Layer 12 of a small transformer language model trained on English Wikipedia (19 layers, counted from 0, width 96).
A neuron's activation on a vector x is ReLU(gate . x) times (in . x), where the dot is the dot product.
The model reads these tokens: "7" "5" "." "9" " m" " (" "1" "8" "0" "0" ")," " while" " the" " be" "am" " was" " " "6" "." "4" " m" " and" " the"

The vector x that enters this layer's MLP at each token. A number n stands for n times 0.044.
0 "7": -23 2 30 -14 4 5 -11 1 6 7 8 -10 28 -2 5 4 -16 -50 -56 21 -68 -20 -39 2 29 -26 -2 -7 -25 -19 -14 -8 -1 8 54 25 -46 28 0 -2 3 33 -13 5 -6 -23 20 35 8 10 23 4 -5 30 8 -5 23 14 -7 8 21 -4 -12 -15 -52 22 17 -21 1 9 -8 -35 28 38 14 -15 -36 23 -24 4 -10 18 -34 13 -32 47 40 27 27 -4 -23 -7 -1 -17 7 16
1 "5": 3 19 0 -23 17 -20 27 -18 8 19 5 8 38 -20 -5 -6 -34 -39 -55 14 -28 14 -15 5 48 -16 15 -1 -33 -7 -16 -6 -8 6 94 35 -4 -47 10 -29 -21 4 -1 11 -29 4 15 -3 14 25 7 30 26 -16 1 -23 -7 -9 -23 -14 17 0 0 -3 -35 9 14 -20 12 -10 -27 -14 10 34 12 -47 -45 42 8 8 -3 3 -35 6 16 20 24 -11 15 29 -9 19 -14 9 -10 10
2 ".": 12 9 -22 -12 30 -7 -3 -27 -12 4 -15 6 29 -24 10 -24 -25 -41 -35 11 -1 4 2 8 22 -42 10 7 -22 -29 -29 -1 -8 -20 84 19 -12 1 6 -54 -22 28 4 -4 -18 27 24 30 13 27 -3 9 -14 -25 3 -9 42 -23 -9 -28 12 -3 -8 9 -20 4 22 -12 7 4 -32 -22 61 35 12 -34 -34 21 27 10 -17 18 4 8 4 32 38 -5 17 24 -15 19 -9 -32 -9 -10
3 "9": 1 -14 -33 4 -4 -6 67 -6 -1 26 -17 -21 13 -16 18 10 11 -40 -45 3 -54 16 -5 9 27 -15 11 -14 -25 -10 -15 -40 16 -13 70 12 2 -26 9 -44 -27 14 5 -34 -47 16 21 12 16 27 -14 49 0 13 13 18 18 -6 -34 -28 -2 2 -12 -19 11 9 52 7 3 4 26 -24 31 8 12 -11 -40 21 -8 -1 -25 -33 -10 4 -6 23 36 -13 10 15 16 16 13 -8 -6 -9
4 " m": 23 -1 -17 1 -5 20 19 8 -6 44 -18 -33 1 -11 7 13 -3 -28 -63 30 -28 46 -12 -5 23 -13 -1 -19 9 -5 31 22 9 -17 57 33 -8 -31 11 -55 -15 34 21 -12 -66 2 -2 16 -6 -20 23 -2 12 -10 13 3 45 10 -30 9 -1 16 7 7 -6 -18 67 -8 12 4 3 -16 34 -5 -18 -15 -56 -9 -16 0 -21 -29 -2 53 1 -14 27 -10 -13 10 -25 -9 -22 -12 14 7
5 " (": 16 12 4 -22 -8 28 -2 1 -19 21 -4 -5 -29 30 -6 -50 -1 -29 -42 35 -32 37 -24 13 34 -21 19 12 3 -22 -5 -7 26 9 43 12 -7 -8 -35 0 -14 27 22 -28 -55 -12 24 34 51 -15 12 -5 7 -31 11 -19 52 -14 3 -4 -6 46 -28 -3 -38 16 3 -15 -9 -5 11 -42 20 35 25 -46 -45 6 15 -2 -8 -36 25 12 1 -1 42 -33 17 14 -16 6 -4 -15 22 3
6 "1": -2 -4 -13 -49 -24 12 44 2 29 48 -20 29 3 17 -18 -37 -17 -33 -26 9 -47 7 -21 25 9 -3 37 -5 -23 9 -42 -1 33 5 26 -15 10 -23 -25 10 9 16 8 -19 -46 3 26 8 29 -7 27 34 44 -21 -5 -23 4 -32 21 37 4 10 -18 16 -15 2 15 -20 -4 -19 3 -16 27 24 10 -31 -45 12 -18 11 -28 -35 -6 9 -20 29 4 -13 26 29 -45 31 32 -9 25 -12
7 "8": 22 15 -32 -67 -16 13 15 16 -9 61 -17 39 16 22 -3 -32 -22 -28 -38 43 -42 -3 -25 -11 16 -7 28 7 -18 37 -13 -5 9 -11 50 -4 -2 -32 2 -3 -12 1 14 27 -13 13 -4 -30 34 -3 13 36 39 -4 13 -10 -14 -34 0 36 -2 -5 -15 25 -24 0 16 -8 31 -18 -27 -6 16 45 4 -28 -32 25 -21 28 -6 -39 -7 -11 5 -2 -8 -16 2 28 -31 21 19 -14 9 -25
8 "0": 55 26 -3 -57 -7 20 7 42 4 56 -11 18 19 -2 2 -24 -46 -40 -24 40 -31 23 -6 -22 51 -26 14 -18 -12 0 -26 -1 -3 -15 47 17 3 -36 -13 -22 -2 5 13 27 -2 7 10 -10 1 20 7 33 48 -10 -11 6 -20 -11 -32 -4 4 5 -7 7 -18 -18 -7 -14 39 -25 -44 4 12 36 7 -4 -25 27 -17 37 -8 -22 17 -34 -18 -17 20 -20 3 6 -11 30 -10 13 -4 -20
9 "0": 56 28 26 -52 8 20 14 46 3 29 -22 8 0 -6 0 -15 -40 -33 -39 35 -11 10 -11 -35 68 -43 4 -17 -21 -15 -16 15 15 -20 36 28 17 -45 -10 -28 -4 8 7 16 -14 14 21 12 -7 36 14 19 37 -15 -19 5 -14 4 -39 -11 1 3 6 -4 -22 -16 -5 -15 31 -12 -29 -10 23 35 7 -11 -31 6 -25 51 -24 -8 1 -2 -15 -12 12 -17 5 -2 -2 25 -17 36 -6 -16
10 "),": 3 13 19 -11 12 -20 11 8 2 14 -19 0 6 -20 38 -3 12 -27 -58 31 8 17 -20 3 49 -57 2 28 -33 -18 -21 36 51 -5 28 6 3 -39 -22 -6 -11 20 9 -20 -7 9 33 35 38 28 9 -18 -22 -14 31 -2 6 -6 -30 -11 5 10 3 18 -44 -19 -16 -11 -3 -1 -29 -45 31 21 -8 -31 -40 -5 11 -1 -25 -7 3 30 -21 12 59 -9 15 1 -48 24 -8 27 17 -11
11 " while": -4 5 -16 12 -7 -2 32 -1 29 18 -2 -10 15 -25 25 -37 6 -13 -64 -6 -22 19 -9 26 10 -55 -15 -9 14 18 -16 19 -4 -9 28 1 -4 29 -24 -17 -32 14 -11 -13 -14 -8 14 48 27 7 0 15 1 -6 18 17 31 -31 -27 23 -13 2 10 8 -46 -11 0 -11 -9 4 -15 -35 61 17 -7 -14 -19 -55 4 13 -38 -7 11 5 -20 35 40 -20 46 -26 -12 57 7 -18 48 2
12 " the": -22 -10 13 4 -29 2 11 -3 7 18 -46 7 -3 -7 27 -20 35 -33 -37 -16 -40 30 8 -7 -16 -85 43 3 -15 18 -5 -4 11 -11 54 -12 38 32 -9 -22 1 0 -5 -17 -10 9 4 30 32 -4 7 -7 8 14 30 8 18 -9 -16 7 19 4 1 -11 -32 1 -19 7 -18 -16 -36 -41 22 -3 -3 -2 -4 25 -11 5 -14 -45 22 30 -23 38 29 14 21 -22 -28 40 17 8 30 13
13 " be": -3 1 45 -6 15 -6 -24 6 33 14 -48 -12 21 -21 31 -15 11 1 -45 24 -43 -14 -57 39 -1 -34 6 18 20 -2 -15 14 29 -24 30 -8 -13 32 -4 -26 -30 -23 8 9 -8 13 17 4 -2 -24 -10 -11 18 27 14 0 -22 -25 5 41 -18 32 -24 -32 -19 -23 2 -17 -47 -25 -10 6 22 14 -9 -16 6 13 0 14 -21 -41 17 5 5 14 50 -10 73 -5 2 23 -6 6 25 39
14 "am": -10 -21 -4 -25 -9 -4 22 -4 -16 39 -1 35 28 -28 31 -10 -1 -13 -43 8 -29 -3 -13 -22 -28 -15 -11 -12 20 21 -34 12 29 -58 45 -11 -12 37 43 -3 -31 10 28 -20 -11 32 48 6 22 6 -25 -34 23 23 24 27 -7 -37 -14 52 18 -10 14 2 -25 -16 -23 -18 -59 28 -6 22 7 -8 -1 -13 2 -15 -23 15 -17 -4 -22 1 -12 18 43 3 21 30 -17 15 2 13 -20 -3
15 " was": 22 -10 40 -27 9 8 -23 -6 3 24 -12 -7 22 -31 38 -17 -1 -45 -57 16 5 10 -27 3 28 -43 3 22 44 3 -26 -5 26 10 41 13 -9 10 -8 11 -29 8 12 -16 -12 -19 48 23 8 -11 -14 25 -15 5 29 33 3 -16 -14 9 3 24 -44 4 -29 4 38 -37 -47 -30 -13 -29 -9 18 -16 10 -4 -10 -21 -25 -28 -19 6 -19 -12 6 39 23 37 -33 -5 35 -10 6 17 51
16 " ": -26 -35 -14 -20 -14 -17 -14 -17 39 39 -23 28 1 -25 18 -37 -15 -49 -49 -4 15 -14 -2 2 22 -27 0 -5 25 12 -16 1 28 12 51 -4 6 2 -18 0 -29 22 15 -23 -34 11 35 32 -3 10 35 4 41 -6 22 21 13 -38 -10 70 10 -31 -47 -44 -23 22 0 -22 -13 16 8 -13 -3 12 -9 -29 -1 -4 4 -3 -17 3 16 20 -33 28 8 3 30 30 -10 -15 0 3 12 39
17 "6": -27 -6 1 -35 -17 -34 10 -22 32 50 -4 21 12 8 20 -23 -2 -17 -34 17 -32 -30 -18 13 9 -27 20 -2 23 -1 -27 -19 23 20 59 -11 18 -27 -16 25 -53 17 7 2 -10 -11 41 -7 -14 17 9 12 46 10 22 32 24 -18 -20 28 -4 -35 -44 14 -33 36 -6 -38 3 -14 -5 -4 22 19 2 -22 -24 17 -16 -11 -15 -38 -7 31 30 18 -12 -7 -13 39 -11 27 6 -19 2 18
18 ".": 31 19 -18 -23 32 -4 -21 -21 19 25 -27 24 37 4 16 -44 -25 -33 -18 2 -20 -28 23 3 0 -29 23 6 4 -32 -8 9 -8 -13 73 -3 7 -6 -6 -31 -34 26 18 22 7 17 37 36 -1 39 -15 15 -14 -20 15 33 24 -19 1 -14 -9 8 -42 31 -12 9 4 -21 -1 -20 -24 -19 53 29 5 -14 -20 34 8 -9 -7 -12 7 -1 -4 33 15 -48 -18 6 -16 21 -13 -49 -5 -17
19 "4": 14 -16 -23 10 -13 2 44 -13 24 36 -42 7 30 -5 24 -7 -6 -22 -28 -18 -52 7 10 2 14 -34 18 -7 -3 6 -2 -29 2 9 79 -33 21 -34 -2 -22 -53 2 17 -18 -31 11 48 34 -8 41 -24 36 22 7 13 22 1 -3 -18 -1 6 -10 -11 -4 1 15 28 5 -10 -19 0 -11 17 19 26 2 -42 43 2 -10 -34 -36 -19 -3 -8 19 12 -34 7 5 -13 18 -9 -15 4 11
20 " m": 26 -8 -11 -9 -3 9 9 -16 18 44 -35 -13 10 -14 30 11 -16 -17 -54 11 -31 30 -17 -23 24 -17 -3 -19 23 1 27 31 12 -13 67 14 11 -32 -9 -61 -37 41 21 -9 -47 14 13 13 -30 -22 21 -10 28 -4 12 24 33 0 -29 12 0 11 14 26 -3 -12 61 -18 15 1 2 -17 33 -4 -9 -3 -28 -2 -15 -13 -2 -25 2 45 -12 -6 13 -24 -27 8 -30 -11 -31 -7 16 6
21 " and": 12 40 -7 9 -15 44 -4 -6 8 30 -34 -1 -29 7 26 -73 11 -37 -9 20 -34 38 -22 27 48 -37 10 13 6 -10 -8 27 5 9 38 14 4 1 -7 -6 -30 17 15 -38 -38 -26 -2 40 49 15 -41 15 -2 -48 29 7 35 -3 -30 -22 -7 6 -12 16 -37 -18 -9 -22 -19 11 -8 -8 38 22 10 -22 -9 2 9 -4 -22 -21 30 12 -4 -4 24 -19 8 -12 -25 9 11 -10 30 0
22 " the": -4 14 12 4 -25 13 16 -8 17 28 -61 -4 -7 -10 29 -37 34 -53 -34 -11 -27 18 -3 -6 -8 -64 15 2 -13 -13 -2 14 18 -25 69 -22 41 39 9 -20 4 -10 -9 -20 -21 26 -1 38 26 -2 -17 -6 31 1 33 5 28 -13 -13 9 11 9 24 -7 -16 2 -19 2 -40 -1 -33 -31 16 11 -5 -9 -6 45 -5 -4 -12 -26 14 35 -23 10 15 6 12 -18 -33 17 -5 0 20 27

Each question shows the input weights of one neuron of the MLP. A number n stands for n times 0.011.

n6 gate: -18 10 20 -6 23 13 -4 5 4 -25 15 13 -9 -40 -12 -7 4 5 -19 -6 26 23 10 -18 16 6 4 -2 7 -12 -5 -18 -12 -7 11 -3 -18 3 -12 -9 -22 13 -13 -5 8 -18 3 24 12 2 -4 9 -8 -8 19 21 5 -18 -3 -26 -26 11 -1 13 -11 -2 -15 9 -1 8 6 29 -1 9 -20 -11 7 -14 -33 1 -26 9 1 -7 34 4 19 7 15 20 10 -23 11 2 -33 15
n6 in: -35 -15 2 -25 -4 -3 11 20 28 28 -1 6 -21 9 4 -29 -27 -24 -37 34 15 -17 -14 -3 -3 24 11 38 -11 -22 -3 1 -26 -13 -1 17 2 -12 24 18 21 15 10 -13 -7 -13 -21 27 -11 -16 -16 38 2 -6 -11 -4 25 24 -11 9 -22 10 17 2 4 10 -10 -32 3 -2 24 11 15 29 -8 16 -13 38 -18 17 18 -17 15 -9 -9 10 -23 -3 14 -17 -19 -21 -14 19 -17 -6
It fires most on token 21 " and"

n115 gate: -14 -21 1 18 6 -18 11 -10 1 -6 -37 -8 22 35 18 7 -22 -17 20 -10 3 -17 10 11 3 14 -14 -18 21 24 -8 12 9 13 -9 12 -34 5 35 -7 6 12 22 9 -54 10 -14 -17 -13 9 -7 30 -16 11 16 -18 -9 -3 -12 6 -22 -15 -10 -22 7 5 16 19 -12 4 -1 -16 18 4 0 8 19 10 2 1 16 4 -22 -3 9 7 -17 11 -9 -8 -1 1 29 9 -29 -17
n115 in: 23 -6 4 -8 -23 13 -8 8 15 9 -2 26 -9 5 -37 -13 3 16 2 -7 -10 10 -19 2 7 -37 18 -7 1 -18 8 12 14 1 5 11 2 -17 -26 -1 -7 17 -2 18 -9 -16 6 30 6 13 11 -23 -3 -30 -9 23 12 4 9 -16 -2 -2 14 -11 0 -3 -23 18 14 -6 13 7 16 -12 -9 15 -26 -13 -6 5 -3 -28 30 40 -10 -25 4 -11 7 -15 -3 30 -26 21 15 9
Its two highest activations, in order, are on tokens 19 "4", 16 " "

n59 gate: -14 12 6 5 13 14 -20 -32 41 21 -8 35 -31 2 -28 -6 -18 21 20 -1 -1 -1 28 -16 7 -6 -17 25 19 38 -19 -14 -33 3 27 22 8 -25 3 -11 2 11 10 -24 3 -17 4 18 32 26 3 -21 -4 -4 -29 13 -17 18 16 -13 3 15 6 -52 27 13 -22 9 -17 -7 -12 13 -1 27 -21 15 12 7 1 -11 -3 -16 16 -26 -26 -13 2 -17 11 -11 -5 -16 8 4 -32 -9
n59 in: -10 15 2 -29 -3 22 14 -1 1 -3 -29 23 -1 11 17 1 -32 18 -3 18 6 -19 -5 23 -7 6 14 -19 16 -22 -12 14 -4 -18 -36 27 8 -13 -5 3 25 6 -27 1 -8 41 27 -11 -31 27 5 -3 5 -4 3 -8 1 26 10 -14 19 20 5 11 -55 40 -3 -15 -28 -9 3 -7 16 -3 -27 6 1 19 1 18 12 9 -7 -23 -15 -6 32 -3 -33 17 -16 -19 31 24 -31 -5
Its three highest activations, in order, are on tokens 8 "0", 18 ".", 9 "0"

n179 gate: -31 -3 22 -14 19 14 -5 39 -3 16 -20 11 -21 50 -23 13 18 1 14 19 -1 -12 9 6 -2 -3 0 13 4 -18 -30 -23 -19 35 -19 -10 -18 -25 -13 24 35 -13 -2 -43 -17 1 -16 -53 10 -31 5 7 26 -24 14 -14 7 -2 -33 -22 24 1 -24 4 17 28 27 32 -33 -13 3 35 39 -8 -8 -44 44 6 18 -5 13 16 13 51 -25 -34 -1 -29 -13 -4 -5 -40 30 5 3 26
n179 in: 4 -12 -8 13 -26 31 -15 19 11 20 -5 1 -26 9 10 23 38 15 -7 -1 -6 1 -7 6 1 -6 -6 4 11 3 -13 10 9 -2 2 24 -32 -3 5 0 10 5 -45 -31 0 2 -1 -17 -15 10 -7 -19 2 -28 50 17 -23 45 0 17 -5 -15 -16 -17 4 15 16 18 23 -27 -10 -27 5 31 3 -30 33 -4 13 11 -4 -32 20 -24 -1 4 25 -11 44 -8 30 -52 -24 -15 -23 -35
Its two highest activations, in order, are on tokens 5 " (", 21 " and"

n113 gate: 0 -1 1 -1 1 1 0 1 0 0 1 1 -1 -1 0 -1 -1 1 0 0 1 0 1 0 0 1 0 -1 0 0 -1 -1 1 1 -1 0 -1 1 0 1 0 2 -1 -2 0 0 0 0 0 -1 0 1 0 0 0 1 1 1 1 -1 -1 0 0 1 0 -1 0 1 0 -1 1 0 -2 1 -1 -1 0 0 0 2 0 0 -1 0 1 -2 0 1 1 -1 -1 0 0 0 0 0
n113 in: 0 -1 0 -2 1 1 0 0 0 0 0 0 1 0 0 0 0 0 0 0 0 0 0 0 0 0 0 0 -1 -1 0 -1 1 0 1 0 -1 0 0 0 1 1 -1 0 -1 0 -1 -1 2 -1 0 0 -2 0 1 0 1 1 0 -1 -1 -1 -2 -1 0 0 1 1 0 0 1 0 -1 1 0 1 0 0 0 0 0 0 0 0 0 0 0 -1 0 0 0 0 1 -1 0 -1
It fires most on token 5 " ("

n244 gate: 2 -8 11 -6 -2 -5 11 1 8 -3 15 -11 -5 0 -6 10 0 5 -23 13 16 -14 2 0 7 -12 7 -21 -1 9 4 1 8 -5 2 3 -2 -7 9 -12 10 -3 -5 -3 0 -3 1 0 -6 15 -9 -9 11 -3 7 8 -1 7 2 -1 4 -9 5 1 -2 -3 1 0 -6 -8 -3 4 2 -8 1 -2 13 3 5 -3 -3 -8 3 -6 8 8 1 -8 -2 0 -8 -18 3 10 6 -1
n244 in: 7 14 -13 10 -3 0 18 4 1 -9 18 3 -17 -2 5 5 6 1 8 7 -3 2 -8 1 6 6 17 -2 17 -14 -8 -6 -17 1 6 12 -14 1 -2 -3 -3 0 6 -4 -1 -3 2 5 -17 4 -6 -5 -1 -9 -1 -11 9 1 -9 8 3 -17 19 -3 1 0 -11 -3 11 -8 -5 -11 16 -5 3 -10 -4 2 -1 -3 -12 -14 6 12 8 3 6 0 1 -8 -4 -9 5 2 -4 3
On which token does it fire most, and how strongly? 4 " m", at about 1.2

n150 gate: 13 7 -10 -2 9 68 -35 -10 -59 20 38 17 37 17 9 -11 23 -5 16 19 -7 16 32 28 -38 -39 -12 45 -19 -7 2 3 -29 -2 10 11 -41 0 -50 -2 12 -22 24 -28 2 -6 -26 2 -17 -8 6 -6 -8 -7 -13 -8 4 11 18 3 3 27 -12 -17 8 -21 -1 -1 26 -6 -29 -10 18 14 -12 -5 5 9 -35 -4 14 -18 -3 7 7 4 -6 19 -5 25 32 -12 -15 8 -35 20
n150 in: 10 -21 -7 12 -3 -40 3 20 25 -3 14 -4 24 -9 -11 4 -27 12 18 14 24 -8 15 4 -14 4 -17 -28 34 -29 22 19 -12 13 17 32 31 -23 -53 3 -20 17 0 -14 -21 -17 20 15 29 -5 4 -27 -5 -19 -18 -15 -8 13 32 23 -33 -26 82 -19 -7 35 1 27 1 42 -8 -24 9 -12 10 9 -27 -23 -6 10 1 -31 -18 -1 -37 -14 29 0 19 -4 9 17 -38 -35 13 9
Its three highest activations, in order, are on tokens 5 " (", 4 " m", 2 "."

n24 gate: -3 -13 -10 20 12 -17 -8 -11 -2 -22 15 -11 -9 -10 -4 14 3 -17 -18 -12 10 7 26 4 -8 20 18 -10 18 -21 -17 -11 8 8 -10 26 -22 -21 -3 16 -3 9 18 -49 -23 -17 28 -18 -5 7 0 5 -35 23 -23 12 2 -24 -14 16 20 -21 20 2 31 16 -21 20 33 27 -4 -21 1 -1 -3 -29 5 -4 -2 0 7 9 -5 -3 40 -14 -10 26 -4 20 0 -28 -7 1 -9 35
n24 in: -19 19 -12 3 13 17 -14 28 13 -6 13 7 -4 -11 -26 -3 14 -9 -9 14 -15 13 27 5 -9 19 21 17 -2 1 27 -29 -13 15 10 15 -25 -1 0 -25 -23 -49 32 -12 -11 7 10 38 -11 7 -14 -13 3 -2 16 0 -12 -6 -7 -9 29 -14 24 -23 36 -3 3 -2 -21 12 10 18 21 0 12 17 -42 -5 -20 29 8 -17 1 -34 1 -5 -28 -14 15 20 -11 -1 8 -11 -19 8
On which token does it fire most, and how strongly? 3 "9", at about 2.6

n139 gate: -19 -6 17 13 12 -19 -19 0 9 -12 11 -15 -5 -1 5 -5 -10 -29 11 -8 4 -16 -44 -6 -28 41 -3 9 13 -24 -11 -20 37 -21 15 2 3 -7 -6 -28 3 4 1 32 6 20 -13 4 36 -20 -3 1 -5 -21 12 -8 1 7 10 6 -3 0 -3 9 5 9 13 7 -7 -14 5 7 -19 26 21 11 -8 -14 9 -8 37 16 16 -1 -4 1 -9 -8 -14 0 43 2 -13 -9 -19 -11
n139 in: 20 -24 -15 -3 -22 20 -2 9 -12 4 -25 -5 -11 0 -17 -17 -24 -17 6 7 1 -5 -9 22 5 -2 -15 2 15 8 10 -41 -5 -33 3 13 2 7 24 4 4 -20 5 7 -11 -3 16 -9 16 12 6 -4 -14 5 19 0 13 6 -16 14 12 -12 8 0 25 7 1 -14 2 -34 1 5 31 -13 -42 3 -8 11 4 15 28 2 -8 -5 20 0 10 -11 12 38 20 16 2 -9 -19 15
Its three highest activations, in order, are on tokens 18 ".", 2 ".", 13 " be"

n243 gate: -1 -1 0 0 0 -2 -4 -2 -1 2 -2 -1 -2 -1 0 4 1 -1 1 -2 3 -1 0 1 2 1 -1 2 0 -1 -1 -1 -1 4 0 1 -3 -3 0 -2 -1 -1 5 1 -1 -2 -1 0 4 0 0 1 2 3 -4 1 0 0 2 2 0 2 -2 3 0 4 -1 0 2 -4 -2 4 0 1 3 -5 1 1 2 -5 0 0 5 1 0 3 -1 0 -1 0 -1 0 1 -3 3 -1
n243 in: -1 1 -1 -3 1 1 4 2 2 -2 4 2 1 0 3 -2 -1 0 -2 5 -2 2 -1 -1 0 1 0 -1 -3 -1 0 0 1 -3 -1 -1 4 2 0 0 2 0 -3 0 1 2 0 2 -2 1 -2 0 -2 -3 4 -1 0 1 -1 -4 2 -2 0 -2 1 -1 -3 1 1 3 0 -2 -2 -2 -2 1 0 0 -1 4 -2 2 -6 -2 -1 -1 1 0 1 1 1 -2 -3 3 -4 0
It fires most on token 1 "5"

n196 gate: -12 4 -9 8 1 0 -14 -8 6 -7 13 -7 9 1 16 14 -31 27 -7 -25 15 5 -6 -17 5 -2 -12 -18 1 -29 16 2 -7 -6 20 29 -20 -6 -2 15 12 -9 29 -48 -15 8 -9 11 6 11 -16 18 -20 -9 8 -16 6 5 -14 1 31 14 -2 24 7 -1 10 32 24 -3 1 4 -13 11 -8 -16 -4 -27 -7 -28 -15 -25 2 32 8 6 -10 12 17 12 -3 -4 -19 11 -9 -11
n196 in: -11 11 -6 -2 3 25 12 10 4 13 -19 25 -7 10 -4 0 31 13 -5 -38 -2 -4 2 -23 22 -8 16 1 -15 0 11 6 5 12 -3 -24 4 15 -9 -17 2 16 -26 -13 -15 5 15 -12 11 -16 6 -2 6 -24 -5 0 8 12 -17 -6 6 27 -10 -2 -13 29 2 -12 0 27 -16 -9 -4 -9 0 8 10 33 -18 18 26 20 -2 -15 -7 -21 -28 -4 -16 9 -17 17 -23 1 16 4
It fires most on token 20 " m"

n54 gate: 11 -10 -1 7 -13 -2 -8 -4 0 -7 6 6 6 9 -8 -2 11 1 -1 2 -3 3 2 -2 -1 10 1 1 1 1 6 -8 -9 -1 12 -1 5 -1 -6 6 -1 5 0 -3 -10 0 11 9 -2 -8 -8 -14 -12 0 5 4 2 -7 -15 -1 -1 4 5 -6 7 -12 -1 -5 10 4 0 3 1 4 -7 -2 14 4 5 4 -6 -4 -7 12 3 -7 -12 2 -3 5 -17 5 4 8 9 3
n54 in: 6 -8 0 4 -9 -4 -6 -2 0 -6 2 0 7 6 -5 -3 11 -1 -2 1 -3 4 2 -1 2 6 2 0 2 2 5 -5 -8 2 12 -2 5 2 -2 7 -5 7 -3 -1 -14 5 9 11 -3 -7 -10 -11 -10 6 3 5 -1 -3 -12 -1 -1 1 3 -4 5 -7 2 -3 9 2 -1 2 3 -1 -5 1 13 1 3 1 -9 -3 -9 12 1 -2 -13 0 1 6 -8 3 2 8 8 0
On which token does it fire most, and how strongly? 20 " m", at about 1.1

n175 gate: -24 14 13 15 18 5 0 27 23 21 -21 8 -18 -20 -28 8 39 5 -6 24 19 36 2 1 -19 -17 -2 -13 27 23 -12 -25 6 -4 -28 13 -25 9 -24 -7 -22 -6 18 20 -23 -18 13 46 11 -12 -2 -19 -4 -17 16 20 -37 1 17 32 -5 -9 7 10 -12 -1 -5 -24 12 -4 -23 35 -4 -12 -6 41 -31 9 5 -33 9 2 -4 7 0 12 -1 -4 11 -4 -17 -21 -9 6 -23 10
n175 in: 13 -35 5 5 15 -9 13 -20 11 -10 2 -31 0 -27 -4 11 -34 -10 27 5 -15 -3 8 31 28 48 5 9 -40 -17 -12 16 -50 8 15 -4 17 -5 -10 -20 -14 15 -39 -9 1 -1 7 -4 3 -11 44 3 12 17 17 -10 -3 14 -18 4 10 8 -11 -35 17 22 -18 33 -3 16 30 3 -1 7 -16 -30 34 -26 -15 -27 14 -1 15 14 31 -3 -25 -12 4 -3 -7 -3 -1 29 -5 -20
On which token does it fire most, and how strongly? 16 " ", at about 1.3

n188 gate: -1 -9 -30 17 23 -18 11 8 -36 -10 8 16 8 25 6 22 22 -17 0 34 -46 0 5 -31 -41 12 0 -28 8 -9 14 -7 -8 -12 7 16 -18 8 -25 -8 22 -14 4 -9 7 -54 -27 2 5 -6 -19 -10 24 11 -3 5 35 20 9 0 45 23 43 -7 -25 -23 -23 -47 7 35 -4 -4 1 2 8 8 -1 8 -1 -13 -12 41 -10 -17 -5 -21 16 33 6 25 19 6 -20 9 6 -30
n188 in: -7 -12 37 -28 22 1 -10 15 -6 -34 1 5 1 6 33 23 12 -9 -23 1 -18 -25 -4 43 0 21 -19 16 -8 -18 40 5 -1 29 -26 -3 -15 3 -15 -24 -22 10 -1 -3 -10 -11 30 -9 -1 -10 17 26 -13 27 -3 -6 26 -10 5 15 -21 -20 13 6 9 -12 17 1 6 11 -21 12 12 26 -2 -3 5 32 -44 -4 -27 1 -29 37 -6 19 -3 -8 -1 -28 -14 24 23 5 1 -34
Its two highest activations, in order, are on tokens 0 "7", 4 " m"

n245 gate: -8 -14 16 22 4 -9 -7 -7 5 2 20 -27 -3 -7 21 9 0 -17 8 0 -1 -19 9 -2 -5 16 -2 24 22 3 10 1 4 22 -4 -12 -6 -10 7 2 -7 6 -5 -19 -15 5 -15 -8 -12 8 4 -15 18 2 17 -10 -15 -14 -4 -4 -3 -5 -11 -7 -26 2 -5 -11 11 -15 4 7 -7 7 -4 1 8 4 15 -4 -1 -5 12 13 0 5 14 -10 15 -5 5 3 -8 -2 17 0
n245 in: 15 -13 6 -17 -16 13 -20 8 7 2 -7 8 -10 -5 -7 -5 -13 10 0 4 -3 -1 1 15 8 -8 -20 1 4 -7 -4 -10 -16 25 -10 -7 2 0 13 -22 -9 6 -6 1 19 -7 16 -1 14 -12 -2 -2 14 0 34 17 0 -8 3 7 -1 -25 -3 8 -12 27 -3 -2 18 -8 -22 1 20 -5 -16 -2 -1 -9 -13 21 -5 20 22 -2 2 1 -4 1 6 4 -5 2 2 -9 -15 10
Its two highest activations, in order, are on tokens 16 " ", 17 "6"

n73 gate: 2 -5 6 -1 -4 -3 0 -5 -1 6 0 -4 -1 -3 0 -1 4 0 -2 4 7 2 0 -4 7 1 0 -1 2 0 -5 9 0 4 -2 -4 3 -2 0 4 -4 7 5 -4 0 2 1 1 -2 1 -3 1 -2 -1 -1 2 2 2 -4 -6 2 1 -1 -1 -1 -1 -3 -4 -2 3 -1 7 2 3 0 -4 1 5 1 4 -7 0 -6 -4 -2 0 2 -5 5 -3 1 -1 -1 6 1 0
n73 in: -2 9 -2 -4 4 7 1 2 -3 -8 4 3 2 6 4 4 -3 -4 2 2 1 -3 2 5 -4 -4 -4 -3 3 -1 -1 -5 6 -3 0 2 0 3 4 -2 0 -2 3 2 1 1 4 5 0 -4 -1 -4 -3 -2 0 -6 5 2 -1 2 -5 1 5 -2 -1 4 0 2 -1 -9 -3 -3 5 -6 0 2 -3 0 2 -2 0 2 6 1 -7 -1 -5 3 -4 3 3 2 -6 -1 0 -1
It fires most on token 2 "."

n20 gate: -24 8 10 43 9 -29 22 24 -22 16 -21 -21 27 42 37 -16 28 47 18 1 -16 1 1 -18 5 -1 -20 1 -20 6 -10 11 29 27 -45 9 -16 -5 -22 1 19 21 -35 -8 -48 3 14 1 -1 -20 -4 12 -16 40 -12 1 -12 -28 29 9 20 1 -3 -24 10 -29 -14 -5 8 12 -63 -22 43 -25 29 7 -5 21 7 -5 28 -1 14 -16 -3 -8 8 -42 18 -8 19 -31 -17 -23 7 -27
n20 in: 4 6 -9 29 -3 -26 4 -10 -26 8 1 -2 -11 20 19 8 16 5 14 -24 -2 13 37 7 10 -13 13 29 14 -14 15 -20 -5 9 11 2 17 -17 -36 29 -36 -39 -24 -60 -57 11 -20 -29 3 4 -1 -22 -16 26 20 30 -6 -26 -42 -17 14 29 35 8 23 -21 17 19 -18 7 7 27 17 -18 -18 -11 19 12 -12 -18 -1 -6 -12 12 -38 29 4 -16 1 -4 -13 15 -8 25 12 28
It fires most on token 10 "),"